Layer 2 of a small transformer language model trained on English Wikipedia (10 layers, counted from 0, width 64).
A neuron adds its activation times its output weights to the MLP's output. To switch it off is to set its activation to zero at one token and run the rest of the model.
A neuron's activation on a vector x is GELU(weights . x + bias), where the dot is the dot product.

Input weights of the MLP neurons that the questions are about. A number n stands for (n - 128) times 0.0028.
n5 (bias -0.032): 155, 184, 138, 135, 115, 127, 116, 122, 149, 155, 129, 83, 127, 152, 131, 137, 158, 124, 140, 110, 118, 109, 91, 138, 120, 103, 157, 96, 112, 116, 111, 137, 163, 143, 108, 111, 114, 144, 98, 128, 94, 111, 132, 76, 85, 149, 131, 146, 129, 95, 112, 138, 117, 136, 124, 119, 112, 145, 152, 148, 137, 133, 115, 151
n7 (bias 0.009): 138, 156, 140, 139, 139, 128, 111, 107, 117, 160, 115, 138, 118, 95, 126, 151, 126, 121, 143, 95, 109, 170, 141, 110, 110, 180, 101, 77, 98, 122, 152, 150, 150, 176, 154, 118, 95, 108, 102, 103, 176, 146, 107, 129, 159, 112, 92, 83, 114, 157, 81, 176, 123, 92, 115, 137, 135, 103, 183, 137, 126, 111, 112, 140
n39 (bias -0.003): 139, 151, 102, 112, 173, 125, 106, 104, 110, 146, 111, 157, 179, 130, 97, 124, 144, 105, 110, 134, 89, 109, 163, 234, 109, 173, 103, 142, 139, 88, 141, 166, 96, 141, 127, 153, 188, 84, 166, 76, 145, 151, 126, 73, 140, 105, 124, 95, 144, 134, 122, 95, 131, 138, 112, 136, 142, 145, 152, 145, 112, 114, 122, 123
n49 (bias -0.008): 130, 102, 51, 90, 129, 96, 173, 106, 106, 163, 140, 119, 190, 178, 112, 136, 139, 120, 111, 137, 144, 125, 100, 176, 101, 178, 171, 103, 142, 134, 152, 126, 87, 78, 96, 96, 151, 100, 114, 153, 196, 136, 178, 158, 144, 169, 156, 172, 95, 79, 116, 133, 163, 87, 135, 58, 161, 110, 139, 147, 147, 172, 59, 136
n70 (bias -0.014): 126, 105, 100, 198, 88, 151, 140, 193, 106, 135, 136, 138, 133, 121, 129, 136, 112, 87, 124, 114, 125, 128, 134, 118, 95, 93, 120, 75, 166, 130, 164, 126, 133, 172, 75, 133, 123, 116, 135, 160, 141, 86, 155, 120, 138, 151, 130, 96, 90, 143, 140, 141, 143, 130, 130, 144, 116, 140, 87, 152, 79, 129, 150, 72
n73 (bias -0.012): 187, 193, 121, 205, 186, 176, 114, 136, 138, 137, 164, 134, 75, 150, 92, 126, 155, 132, 78, 93, 77, 90, 104, 106, 134, 42, 120, 199, 130, 143, 104, 140, 168, 171, 157, 100, 107, 125, 103, 53, 121, 104, 88, 145, 111, 171, 107, 150, 144, 101, 99, 126, 148, 101, 49, 142, 133, 142, 168, 110, 97, 180, 136, 170
n85 (bias -0.013): 92, 129, 167, 119, 89, 104, 147, 135, 148, 111, 64, 183, 157, 108, 125, 83, 146, 111, 170, 124, 248, 119, 102, 133, 117, 103, 116, 125, 132, 124, 159, 112, 84, 192, 138, 125, 172, 109, 76, 113, 49, 136, 111, 152, 140, 130, 212, 71, 133, 131, 153, 127, 160, 154, 79, 142, 95, 136, 91, 97, 126, 162, 137, 131
n95 (bias -0.016): 182, 103, 159, 113, 74, 170, 184, 122, 183, 102, 171, 114, 129, 165, 143, 83, 147, 108, 86, 151, 149, 123, 134, 92, 172, 108, 165, 160, 161, 52, 81, 95, 146, 147, 161, 51, 175, 98, 127, 111, 108, 75, 121, 177, 97, 116, 138, 107, 128, 196, 130, 117, 82, 129, 151, 137, 12, 131, 136, 117, 159, 146, 141, 125
n105 (bias -0.027): 127, 120, 143, 189, 111, 93, 164, 149, 174, 106, 90, 172, 115, 94, 85, 130, 152, 95, 96, 128, 209, 123, 174, 69, 139, 106, 125, 131, 96, 104, 140, 58, 146, 170, 90, 71, 105, 145, 69, 131, 22, 116, 104, 162, 84, 157, 206, 84, 132, 155, 200, 160, 92, 94, 105, 188, 128, 123, 81, 185, 96, 125, 90, 151
n112 (bias -0.012): 154, 154, 113, 131, 158, 118, 90, 112, 133, 169, 99, 104, 127, 131, 104, 128, 120, 106, 138, 138, 108, 134, 90, 122, 114, 125, 129, 100, 137, 137, 143, 156, 138, 146, 104, 149, 97, 125, 161, 122, 173, 122, 124, 127, 192, 122, 76, 139, 184, 106, 125, 103, 154, 128, 91, 116, 164, 108, 132, 87, 138, 151, 132, 102
n147 (bias 0.002): 103, 156, 110, 165, 111, 128, 150, 162, 160, 112, 144, 62, 116, 111, 133, 96, 162, 71, 124, 174, 101, 125, 175, 101, 108, 80, 110, 106, 123, 115, 161, 155, 127, 74, 143, 135, 122, 85, 149, 136, 93, 115, 92, 153, 150, 185, 151, 132, 108, 115, 173, 148, 124, 158, 117, 76, 181, 110, 148, 95, 121, 150, 99, 88
n163 (bias -0.021): 153, 111, 135, 97, 144, 127, 159, 119, 126, 172, 142, 117, 105, 148, 90, 146, 219, 133, 95, 103, 117, 126, 107, 173, 56, 94, 179, 165, 134, 128, 205, 104, 152, 221, 84, 84, 129, 151, 134, 58, 181, 159, 102, 109, 123, 157, 95, 102, 144, 151, 141, 99, 140, 161, 136, 124, 44, 102, 150, 141, 91, 194, 110, 117
n197 (bias -0.010): 159, 45, 151, 155, 78, 122, 128, 142, 105, 36, 128, 131, 97, 155, 110, 165, 99, 140, 147, 142, 175, 141, 128, 123, 118, 197, 128, 154, 56, 169, 197, 148, 59, 96, 113, 143, 172, 78, 160, 87, 166, 124, 170, 167, 142, 151, 136, 122, 79, 175, 122, 141, 100, 129, 150, 131, 99, 126, 186, 119, 96, 40, 159, 200
n198 (bias -0.015): 116, 80, 122, 125, 186, 100, 126, 134, 137, 197, 179, 124, 149, 148, 85, 137, 188, 67, 118, 129, 119, 72, 164, 110, 112, 92, 126, 112, 140, 74, 127, 141, 153, 101, 179, 133, 70, 165, 166, 168, 142, 155, 128, 102, 104, 135, 111, 139, 124, 68, 144, 119, 174, 151, 94, 30, 121, 155, 134, 136, 153, 95, 108, 144
n240 (bias 0.006): 94, 43, 139, 106, 137, 180, 120, 135, 143, 131, 170, 185, 114, 81, 125, 134, 171, 36, 99, 150, 142, 198, 178, 90, 144, 194, 91, 221, 126, 96, 98, 92, 54, 109, 176, 141, 203, 154, 116, 116, 129, 137, 169, 69, 86, 88, 166, 95, 92, 158, 164, 113, 140, 71, 109, 168, 106, 144, 139, 117, 114, 88, 113, 120
n253 (bias -0.021): 123, 134, 117, 147, 133, 141, 119, 143, 161, 174, 157, 103, 125, 183, 129, 121, 109, 82, 132, 111, 167, 113, 138, 123, 82, 146, 132, 104, 111, 100, 114, 167, 161, 117, 109, 80, 109, 123, 134, 160, 99, 128, 156, 144, 103, 125, 98, 156, 143, 173, 154, 135, 123, 111, 131, 116, 117, 130, 117, 115, 71, 94, 129, 172

Output weights of the MLP neurons that the questions are about. A number n stands for (n - 128) times 0.001.
n5: 154, 92, 138, 144, 93, 65, 79, 170, 135, 139, 89, 180, 115, 123, 103, 138, 146, 123, 147, 147, 110, 135, 130, 122, 123, 123, 162, 164, 130, 126, 149, 111, 129, 126, 111, 125, 144, 136, 118, 141, 123, 122, 140, 72, 127, 145, 115, 134, 150, 140, 165, 107, 107, 125, 171, 83, 95, 145, 142, 112, 124, 108, 131, 115
n7: 128, 92, 99, 109, 150, 196, 131, 160, 173, 140, 161, 72, 135, 180, 125, 117, 130, 182, 151, 160, 160, 86, 165, 130, 149, 89, 86, 191, 138, 140, 83, 151, 117, 122, 60, 96, 133, 152, 131, 186, 64, 184, 125, 116, 58, 188, 147, 141, 87, 115, 130, 106, 109, 126, 139, 133, 125, 124, 118, 96, 75, 87, 133, 109
n39: 117, 133, 154, 50, 203, 108, 133, 141, 91, 126, 120, 165, 126, 176, 200, 131, 156, 97, 121, 149, 136, 66, 164, 152, 99, 122, 152, 155, 26, 140, 149, 126, 88, 99, 146, 89, 134, 39, 88, 126, 125, 156, 146, 146, 164, 117, 88, 146, 115, 155, 106, 100, 142, 143, 128, 139, 136, 172, 49, 202, 95, 155, 132, 83
n49: 163, 133, 164, 199, 118, 131, 139, 84, 122, 78, 167, 183, 150, 92, 135, 106, 154, 127, 129, 139, 125, 177, 163, 148, 122, 170, 100, 146, 134, 118, 183, 111, 101, 125, 197, 125, 63, 100, 107, 52, 117, 136, 165, 145, 119, 174, 205, 7, 116, 198, 157, 94, 33, 174, 76, 129, 101, 118, 172, 123, 121, 130, 85, 108
n70: 77, 126, 115, 151, 115, 137, 107, 129, 143, 125, 97, 142, 121, 119, 76, 119, 79, 114, 113, 150, 124, 137, 140, 164, 42, 110, 136, 73, 126, 132, 150, 196, 193, 150, 87, 146, 122, 127, 116, 138, 143, 158, 128, 136, 97, 146, 128, 104, 170, 146, 116, 132, 133, 109, 163, 166, 151, 115, 156, 69, 147, 164, 93, 170
n73: 122, 153, 139, 159, 115, 148, 160, 211, 115, 130, 152, 128, 120, 164, 145, 113, 195, 92, 78, 176, 113, 179, 74, 132, 131, 38, 107, 135, 155, 116, 160, 106, 147, 119, 97, 189, 102, 165, 115, 132, 183, 115, 102, 94, 96, 159, 222, 118, 137, 92, 125, 101, 157, 83, 124, 81, 51, 122, 165, 112, 61, 131, 116, 141
n85: 142, 125, 208, 52, 65, 134, 97, 111, 158, 57, 118, 90, 69, 140, 131, 128, 207, 182, 134, 137, 152, 133, 127, 165, 156, 112, 157, 58, 140, 155, 140, 88, 79, 81, 140, 120, 170, 72, 103, 161, 157, 131, 110, 85, 133, 85, 130, 103, 209, 139, 136, 123, 161, 106, 119, 117, 149, 153, 200, 126, 172, 113, 78, 163
n95: 81, 137, 148, 97, 229, 35, 109, 163, 145, 155, 80, 98, 135, 132, 141, 110, 157, 106, 169, 131, 210, 137, 134, 117, 91, 115, 117, 120, 105, 72, 113, 171, 196, 58, 141, 151, 166, 133, 109, 125, 177, 114, 125, 77, 60, 166, 111, 114, 184, 130, 136, 138, 112, 181, 130, 55, 161, 103, 114, 94, 190, 105, 188, 119
n105: 177, 207, 140, 168, 130, 189, 244, 149, 138, 107, 142, 72, 95, 105, 187, 89, 104, 186, 108, 83, 116, 99, 164, 118, 107, 174, 145, 132, 105, 113, 246, 36, 107, 142, 116, 81, 140, 98, 105, 135, 107, 120, 114, 143, 100, 34, 164, 185, 170, 124, 134, 176, 125, 76, 48, 125, 93, 227, 149, 123, 138, 53, 4, 186
n112: 128, 126, 148, 82, 97, 171, 124, 170, 99, 118, 132, 130, 104, 126, 163, 133, 121, 145, 131, 113, 126, 127, 175, 159, 193, 139, 79, 160, 129, 143, 105, 143, 120, 157, 96, 105, 173, 117, 129, 156, 130, 102, 110, 130, 129, 119, 125, 140, 171, 124, 38, 139, 129, 109, 105, 159, 134, 131, 123, 80, 118, 111, 158, 118
n147: 133, 79, 157, 130, 173, 173, 149, 97, 86, 140, 157, 184, 120, 122, 161, 178, 123, 119, 158, 93, 180, 103, 140, 167, 137, 146, 138, 113, 94, 169, 101, 113, 62, 120, 147, 70, 90, 158, 166, 199, 119, 44, 104, 131, 101, 104, 124, 133, 129, 153, 90, 124, 98, 121, 176, 119, 89, 159, 69, 155, 140, 121, 133, 113
n163: 113, 174, 142, 120, 112, 142, 157, 165, 78, 128, 136, 62, 88, 163, 119, 149, 82, 143, 111, 191, 113, 165, 106, 135, 106, 4, 117, 245, 178, 91, 163, 173, 147, 166, 119, 40, 102, 41, 134, 126, 201, 131, 132, 93, 116, 120, 97, 162, 102, 125, 196, 108, 156, 99, 176, 139, 84, 154, 199, 149, 108, 80, 120, 109
n197: 126, 84, 142, 157, 204, 96, 103, 133, 192, 228, 78, 169, 82, 132, 145, 168, 33, 106, 179, 160, 110, 163, 136, 126, 181, 149, 129, 209, 161, 89, 69, 113, 202, 96, 118, 167, 139, 127, 84, 92, 107, 142, 89, 49, 87, 91, 119, 123, 121, 122, 118, 111, 142, 150, 116, 67, 160, 114, 82, 154, 101, 170, 160, 80
n198: 127, 136, 219, 142, 109, 174, 152, 153, 152, 143, 90, 111, 69, 134, 141, 111, 98, 93, 94, 99, 73, 96, 165, 196, 196, 172, 177, 204, 178, 73, 108, 112, 66, 166, 132, 154, 198, 123, 152, 143, 74, 73, 132, 141, 96, 123, 86, 141, 75, 164, 145, 148, 95, 122, 124, 147, 54, 155, 95, 77, 111, 123, 158, 146
n240: 166, 47, 165, 178, 146, 102, 170, 130, 118, 141, 137, 148, 42, 172, 139, 120, 157, 103, 202, 164, 173, 113, 125, 137, 121, 131, 172, 97, 114, 150, 93, 137, 127, 43, 58, 163, 135, 104, 129, 107, 46, 86, 105, 143, 183, 113, 150, 122, 170, 169, 183, 131, 105, 114, 206, 61, 181, 113, 93, 65, 33, 86, 188, 158
n253: 141, 113, 108, 76, 137, 138, 124, 74, 155, 86, 102, 124, 105, 71, 79, 158, 93, 150, 125, 150, 109, 167, 106, 120, 191, 95, 149, 149, 111, 116, 100, 158, 67, 135, 162, 119, 141, 158, 130, 136, 144, 109, 121, 172, 180, 188, 101, 109, 94, 74, 136, 114, 170, 135, 122, 91, 118, 169, 130, 83, 194, 175, 121, 159

Each question names a token from some text and the token that comes next. It shows the vector x that enters the MLP there. A number n stands for (n - 128) times 0.032.

Then comes g, the gradient of the next token's log-probability with respect to the MLP's output, scaled to length 1. A neuron's effect is roughly proportional to its activation times (output weights . g). A number n stands for (n - 128) times 0.0039.

" actions", then " can"
x: 131, 152, 153, 114, 102, 102, 103, 111, 137, 124, 109, 180, 101, 85, 151, 163, 156, 55, 126, 139, 158, 193, 106, 127, 102, 120, 148, 81, 113, 155, 114, 103, 126, 84, 148, 144, 118, 90, 84, 102, 125, 124, 168, 110, 201, 85, 136, 152, 108, 155, 170, 133, 135, 70, 138, 112, 132, 98, 113, 192, 111, 144, 180, 192
g: 167, 92, 146, 113, 134, 166, 141, 76, 128, 126, 136, 99, 181, 158, 145, 38, 156, 108, 102, 75, 122, 158, 93, 179, 146, 127, 136, 158, 131, 99, 142, 88, 135, 155, 144, 76, 81, 94, 152, 119, 168, 135, 131, 116, 155, 88, 175, 131, 165, 123, 184, 137, 170, 74, 152, 170, 132, 124, 78, 85, 125, 141, 115, 94
Which neuron, switched off, raises the next token's probability most? n197

"/", then "T"
x: 107, 175, 138, 119, 120, 126, 95, 143, 108, 168, 106, 166, 105, 104, 175, 137, 94, 46, 123, 119, 138, 144, 83, 171, 116, 182, 200, 79, 99, 143, 126, 122, 178, 120, 155, 88, 121, 105, 132, 74, 129, 93, 121, 139, 176, 117, 106, 109, 140, 151, 133, 108, 117, 101, 115, 70, 139, 101, 146, 177, 155, 178, 147, 175
g: 61, 152, 178, 122, 108, 208, 162, 90, 99, 123, 126, 188, 140, 149, 132, 130, 124, 146, 89, 190, 163, 157, 99, 140, 112, 110, 59, 142, 144, 161, 110, 116, 140, 126, 146, 160, 127, 114, 155, 118, 125, 75, 97, 70, 144, 122, 87, 79, 136, 156, 149, 149, 134, 99, 134, 92, 158, 187, 122, 57, 136, 134, 122, 114
Which two neurons, each switched off alone, lower its probability most, in order? n112, n49

" given", then " a"
x: 120, 191, 167, 142, 120, 105, 144, 95, 103, 135, 136, 169, 93, 116, 148, 155, 127, 49, 135, 123, 133, 193, 123, 106, 99, 145, 152, 84, 132, 149, 85, 119, 147, 85, 163, 123, 106, 110, 104, 92, 124, 110, 147, 126, 231, 65, 128, 160, 101, 151, 132, 121, 132, 88, 116, 132, 99, 96, 137, 142, 118, 176, 150, 187
g: 122, 126, 193, 169, 195, 148, 136, 126, 104, 120, 176, 182, 146, 106, 139, 105, 48, 148, 123, 100, 89, 106, 116, 114, 159, 94, 73, 136, 110, 114, 162, 169, 144, 117, 129, 79, 150, 106, 161, 138, 62, 161, 132, 119, 146, 86, 141, 149, 114, 101, 104, 82, 123, 168, 129, 117, 157, 170, 141, 98, 138, 137, 65, 176
Switching off which neuron hurts the next token most? n7

" types", then "ett"
x: 125, 157, 176, 146, 124, 99, 126, 133, 96, 143, 114, 180, 108, 70, 142, 130, 151, 53, 146, 111, 153, 183, 89, 145, 110, 140, 136, 75, 119, 172, 102, 111, 116, 85, 169, 115, 119, 98, 90, 107, 128, 112, 156, 140, 161, 88, 150, 126, 79, 143, 169, 149, 167, 87, 145, 100, 146, 105, 104, 153, 80, 191, 175, 172
g: 126, 55, 130, 83, 98, 131, 145, 181, 102, 108, 170, 94, 111, 109, 140, 110, 151, 138, 146, 76, 116, 121, 194, 207, 97, 94, 120, 97, 114, 127, 154, 110, 97, 194, 145, 97, 129, 166, 147, 99, 124, 137, 128, 91, 123, 118, 132, 124, 121, 143, 157, 147, 167, 70, 139, 175, 172, 187, 109, 125, 117, 134, 64, 162
Which two neurons, each switched off alone, lower its probability most, in order? n85, n105

"iph", then "ery"
x: 143, 184, 142, 109, 101, 138, 104, 153, 139, 157, 109, 105, 96, 120, 166, 110, 145, 53, 119, 139, 115, 161, 153, 126, 99, 184, 148, 76, 90, 163, 78, 119, 110, 111, 176, 91, 131, 121, 114, 72, 121, 98, 122, 124, 197, 110, 108, 149, 121, 126, 115, 200, 154, 89, 157, 102, 140, 89, 135, 166, 120, 175, 118, 186
g: 105, 116, 155, 171, 134, 147, 124, 176, 91, 131, 132, 153, 120, 104, 113, 139, 153, 74, 157, 87, 132, 124, 119, 192, 72, 97, 159, 71, 88, 163, 179, 116, 125, 145, 124, 135, 170, 94, 118, 140, 115, 115, 129, 78, 102, 217, 183, 140, 115, 102, 71, 143, 177, 134, 133, 144, 134, 165, 111, 133, 142, 113, 67, 87
Switching off which neuron hurts the next token most? n147

" to", then " computer"
x: 113, 170, 143, 175, 135, 144, 113, 81, 102, 142, 129, 184, 112, 130, 159, 139, 117, 48, 120, 112, 118, 175, 143, 109, 123, 127, 139, 80, 113, 142, 85, 122, 171, 77, 167, 108, 99, 100, 124, 71, 144, 122, 134, 144, 186, 67, 133, 124, 137, 139, 127, 141, 121, 101, 132, 108, 92, 78, 143, 219, 162, 166, 146, 159
g: 140, 107, 78, 141, 119, 117, 91, 94, 102, 120, 157, 132, 123, 154, 159, 98, 98, 183, 186, 144, 119, 86, 106, 148, 138, 216, 191, 112, 137, 108, 102, 114, 168, 147, 133, 127, 44, 128, 159, 156, 125, 103, 121, 86, 125, 78, 146, 163, 120, 95, 144, 168, 115, 173, 51, 127, 152, 99, 134, 110, 129, 161, 156, 129
Switching off which neuron hurts the next token most? n163

" med", then "ium"
x: 129, 169, 134, 154, 142, 140, 121, 154, 127, 142, 131, 129, 109, 77, 158, 136, 159, 59, 130, 143, 109, 119, 97, 148, 99, 185, 124, 45, 117, 125, 115, 102, 144, 137, 179, 126, 76, 106, 115, 89, 133, 98, 125, 101, 178, 96, 125, 86, 145, 114, 146, 125, 190, 93, 112, 123, 113, 120, 148, 191, 88, 176, 193, 172
g: 147, 146, 171, 102, 105, 130, 154, 128, 141, 158, 164, 139, 156, 105, 112, 164, 143, 59, 88, 155, 90, 169, 51, 110, 136, 136, 100, 180, 60, 174, 129, 146, 126, 122, 128, 136, 156, 162, 156, 141, 142, 141, 121, 128, 87, 117, 99, 142, 60, 76, 181, 98, 132, 175, 97, 168, 70, 133, 86, 125, 137, 114, 163, 124
Switching off which neuron hurts the next token most? n73

" are", then " often"
x: 111, 208, 161, 186, 141, 118, 140, 103, 109, 129, 103, 130, 138, 100, 146, 165, 112, 66, 120, 129, 138, 190, 120, 125, 86, 136, 96, 80, 121, 140, 88, 104, 137, 129, 164, 112, 89, 108, 112, 60, 124, 105, 126, 136, 189, 77, 183, 112, 117, 161, 190, 131, 114, 105, 141, 102, 135, 98, 102, 151, 140, 157, 162, 184
g: 172, 123, 156, 88, 153, 92, 79, 115, 123, 86, 84, 134, 116, 208, 129, 85, 106, 188, 193, 102, 117, 160, 79, 187, 107, 119, 117, 150, 131, 95, 106, 104, 129, 131, 91, 127, 139, 135, 93, 130, 116, 118, 120, 147, 96, 118, 207, 70, 138, 113, 142, 145, 170, 151, 192, 98, 133, 135, 98, 134, 135, 150, 122, 165
Which two neurons, each switched off alone, lower its probability most, in order? n85, n7

"as", then " acting"
x: 127, 189, 149, 135, 126, 137, 93, 159, 148, 167, 112, 139, 93, 93, 165, 113, 156, 65, 131, 162, 110, 187, 149, 159, 123, 160, 145, 63, 111, 123, 94, 135, 102, 66, 153, 74, 127, 99, 148, 123, 137, 98, 97, 143, 176, 65, 130, 115, 129, 157, 173, 135, 114, 90, 142, 85, 99, 75, 147, 167, 140, 151, 138, 176
g: 110, 147, 126, 132, 114, 161, 106, 120, 87, 47, 162, 200, 105, 138, 117, 201, 68, 168, 113, 171, 104, 136, 112, 125, 113, 118, 144, 145, 125, 129, 21, 116, 138, 129, 133, 138, 103, 124, 115, 148, 112, 140, 154, 95, 111, 101, 147, 132, 125, 185, 132, 65, 122, 127, 138, 184, 146, 118, 132, 141, 141, 111, 124, 201
Which neuron, switched off, raises the next token's probability most? n95

" recorded", then " 48"
x: 104, 173, 155, 162, 111, 108, 126, 112, 116, 128, 115, 137, 110, 111, 171, 190, 124, 54, 125, 135, 133, 170, 129, 123, 115, 146, 132, 48, 148, 152, 93, 130, 147, 147, 142, 148, 129, 119, 113, 89, 132, 76, 155, 95, 221, 62, 141, 134, 105, 155, 153, 125, 169, 106, 85, 109, 99, 98, 136, 150, 92, 163, 134, 184
g: 89, 150, 116, 201, 132, 147, 120, 103, 144, 140, 169, 136, 94, 107, 151, 176, 104, 110, 84, 108, 84, 137, 93, 129, 100, 148, 165, 125, 119, 68, 186, 161, 119, 112, 120, 119, 115, 87, 215, 111, 109, 129, 120, 126, 117, 126, 123, 170, 137, 166, 138, 93, 124, 159, 174, 156, 127, 142, 89, 53, 122, 193, 123, 78
Switching off which neuron hurts the next token most? n70

"os", then "."
x: 146, 176, 177, 100, 122, 152, 99, 134, 143, 146, 133, 132, 131, 108, 158, 113, 156, 70, 136, 132, 102, 170, 136, 128, 102, 142, 125, 33, 126, 150, 95, 169, 157, 88, 173, 108, 161, 111, 161, 115, 143, 96, 95, 106, 191, 72, 103, 120, 126, 157, 153, 144, 122, 80, 107, 92, 98, 64, 151, 148, 124, 139, 155, 189
g: 131, 91, 129, 95, 130, 97, 76, 115, 179, 146, 128, 217, 145, 73, 176, 128, 103, 198, 103, 136, 172, 173, 111, 136, 172, 85, 109, 111, 103, 78, 135, 140, 128, 111, 143, 137, 89, 100, 131, 139, 136, 115, 194, 157, 142, 94, 153, 106, 112, 108, 99, 167, 149, 138, 161, 146, 70, 116, 134, 125, 74, 139, 96, 160
Switching off which neuron hurts the next token most? n253

".", then " Beck"
x: 127, 140, 178, 125, 133, 131, 110, 106, 162, 156, 102, 154, 119, 106, 171, 181, 99, 57, 125, 131, 131, 186, 105, 163, 105, 134, 118, 63, 104, 136, 118, 139, 173, 88, 181, 79, 129, 109, 137, 92, 129, 105, 138, 123, 186, 78, 89, 114, 103, 137, 103, 139, 128, 116, 134, 93, 93, 101, 148, 205, 136, 152, 146, 190
g: 122, 88, 144, 200, 141, 131, 158, 108, 142, 174, 161, 78, 122, 112, 181, 137, 97, 145, 110, 91, 109, 119, 109, 128, 209, 141, 189, 95, 104, 70, 88, 163, 134, 127, 75, 132, 113, 117, 148, 159, 108, 142, 119, 125, 169, 104, 119, 165, 115, 55, 135, 104, 153, 133, 118, 116, 166, 96, 179, 97, 89, 119, 176, 121
Switching off which neuron hurts the next token most? n7

" impr", then "ess"
x: 135, 177, 141, 131, 107, 100, 134, 132, 130, 107, 112, 127, 106, 113, 146, 155, 132, 77, 127, 92, 118, 138, 142, 124, 90, 165, 143, 70, 109, 160, 148, 119, 109, 152, 188, 143, 100, 134, 111, 81, 151, 127, 138, 100, 196, 62, 94, 117, 140, 116, 123, 145, 121, 85, 75, 102, 124, 92, 199, 185, 138, 160, 177, 199
g: 76, 119, 153, 119, 112, 130, 103, 115, 169, 150, 94, 100, 154, 136, 126, 128, 206, 96, 109, 62, 107, 160, 104, 137, 80, 114, 66, 172, 72, 112, 171, 144, 172, 112, 135, 58, 122, 136, 200, 158, 96, 100, 156, 128, 138, 118, 113, 183, 146, 114, 138, 150, 121, 121, 151, 197, 131, 122, 125, 148, 99, 165, 122, 121
Which neuron, switched off, raises the next token's probability most? n197

"c", then " System"
x: 146, 188, 144, 131, 129, 154, 85, 112, 121, 170, 88, 113, 106, 106, 161, 134, 136, 69, 127, 146, 124, 180, 149, 136, 124, 145, 156, 47, 96, 143, 80, 136, 173, 97, 151, 101, 106, 124, 168, 96, 120, 96, 106, 117, 151, 119, 105, 99, 96, 140, 185, 169, 121, 96, 129, 78, 109, 85, 126, 182, 167, 144, 149, 201
g: 101, 143, 118, 204, 138, 111, 124, 146, 119, 143, 136, 175, 138, 84, 69, 144, 114, 124, 143, 109, 168, 117, 62, 69, 116, 133, 125, 156, 130, 166, 144, 98, 152, 106, 123, 118, 161, 122, 182, 75, 144, 105, 79, 79, 153, 98, 126, 203, 125, 128, 183, 129, 124, 135, 136, 115, 143, 138, 74, 142, 92, 147, 199, 90
Which two neurons, each switched off alone, lower its probability most, in order? n5, n85

"lim", then "inal"
x: 134, 159, 155, 91, 118, 125, 135, 134, 137, 172, 117, 146, 110, 90, 140, 131, 139, 74, 118, 126, 114, 141, 142, 166, 71, 171, 166, 55, 128, 180, 71, 139, 134, 115, 185, 117, 133, 126, 110, 87, 151, 96, 123, 102, 173, 103, 80, 180, 111, 142, 142, 165, 134, 106, 130, 88, 91, 81, 140, 123, 138, 133, 139, 222
g: 156, 110, 93, 152, 120, 97, 142, 147, 153, 149, 123, 207, 163, 153, 140, 137, 78, 100, 95, 70, 178, 142, 126, 161, 138, 157, 82, 148, 104, 115, 118, 146, 48, 108, 81, 165, 102, 95, 108, 72, 97, 127, 87, 93, 130, 99, 191, 160, 131, 142, 163, 132, 118, 171, 144, 150, 143, 124, 136, 132, 194, 107, 99, 144
Switching off which neuron hurts the next token most? n49

"th", then "od"
x: 136, 170, 130, 113, 100, 133, 88, 127, 131, 186, 82, 128, 106, 58, 175, 133, 149, 66, 103, 130, 129, 161, 118, 150, 127, 154, 160, 60, 116, 149, 81, 126, 162, 101, 148, 70, 108, 144, 156, 89, 134, 98, 111, 111, 191, 107, 141, 117, 121, 155, 205, 169, 142, 117, 117, 77, 110, 123, 143, 135, 171, 136, 136, 175
g: 155, 142, 154, 78, 75, 117, 169, 131, 187, 150, 119, 95, 176, 139, 151, 125, 152, 139, 109, 60, 118, 87, 187, 92, 76, 122, 112, 157, 156, 97, 174, 97, 176, 120, 126, 125, 90, 81, 140, 111, 184, 81, 163, 155, 148, 118, 124, 109, 123, 144, 110, 96, 142, 174, 126, 77, 103, 127, 159, 110, 152, 84, 177, 140
Switching off which neuron hurts the next token most? n197

" at", then " which"
x: 105, 198, 142, 173, 125, 146, 126, 102, 86, 149, 145, 153, 90, 80, 144, 164, 128, 51, 114, 110, 127, 173, 129, 153, 100, 125, 146, 71, 110, 159, 126, 113, 173, 115, 150, 93, 108, 113, 161, 83, 135, 106, 149, 121, 220, 73, 149, 121, 121, 135, 103, 119, 145, 126, 119, 95, 103, 92, 140, 187, 111, 167, 133, 163
g: 122, 130, 155, 144, 107, 122, 144, 90, 151, 108, 95, 197, 131, 120, 139, 127, 107, 146, 142, 110, 161, 203, 158, 160, 134, 136, 122, 99, 112, 80, 119, 123, 105, 141, 89, 154, 133, 142, 129, 112, 88, 141, 163, 101, 93, 159, 136, 101, 116, 132, 89, 169, 139, 215, 176, 116, 136, 86, 30, 153, 142, 111, 53, 148
Switching off which neuron hurts the next token most? n70

" Beck", then "'"
x: 119, 126, 136, 147, 91, 94, 121, 153, 111, 140, 128, 120, 116, 92, 179, 150, 147, 37, 157, 137, 66, 177, 141, 176, 116, 125, 149, 75, 132, 109, 102, 108, 125, 102, 142, 144, 142, 112, 162, 97, 135, 124, 134, 120, 215, 60, 152, 125, 105, 133, 135, 151, 173, 76, 103, 83, 179, 126, 145, 173, 134, 127, 125, 164
g: 127, 100, 169, 96, 116, 209, 92, 53, 153, 156, 119, 167, 120, 154, 160, 150, 65, 144, 142, 150, 137, 148, 75, 148, 164, 118, 113, 138, 113, 135, 148, 132, 125, 111, 118, 156, 123, 114, 145, 142, 135, 91, 159, 141, 122, 77, 158, 156, 119, 148, 135, 70, 99, 55, 227, 129, 128, 100, 124, 106, 96, 125, 96, 151
Which two neurons, each switched off alone, lower its probability most, in order? n147, n240

" access", then "ible"
x: 141, 173, 139, 119, 102, 125, 154, 128, 81, 128, 117, 174, 133, 110, 137, 153, 147, 35, 135, 96, 109, 182, 104, 144, 97, 122, 152, 71, 128, 174, 78, 126, 135, 86, 173, 115, 90, 110, 106, 97, 138, 117, 145, 142, 199, 76, 121, 143, 137, 153, 150, 174, 126, 99, 105, 130, 142, 87, 129, 161, 84, 182, 161, 164
g: 178, 134, 163, 48, 169, 126, 106, 180, 158, 118, 116, 86, 145, 149, 126, 137, 191, 148, 124, 58, 114, 95, 75, 180, 110, 156, 99, 122, 116, 95, 169, 174, 111, 128, 132, 119, 133, 172, 161, 118, 112, 75, 107, 111, 107, 90, 54, 128, 173, 114, 133, 146, 111, 101, 142, 105, 134, 156, 145, 122, 115, 170, 171, 131
Switching off which neuron hurts the next token most? n112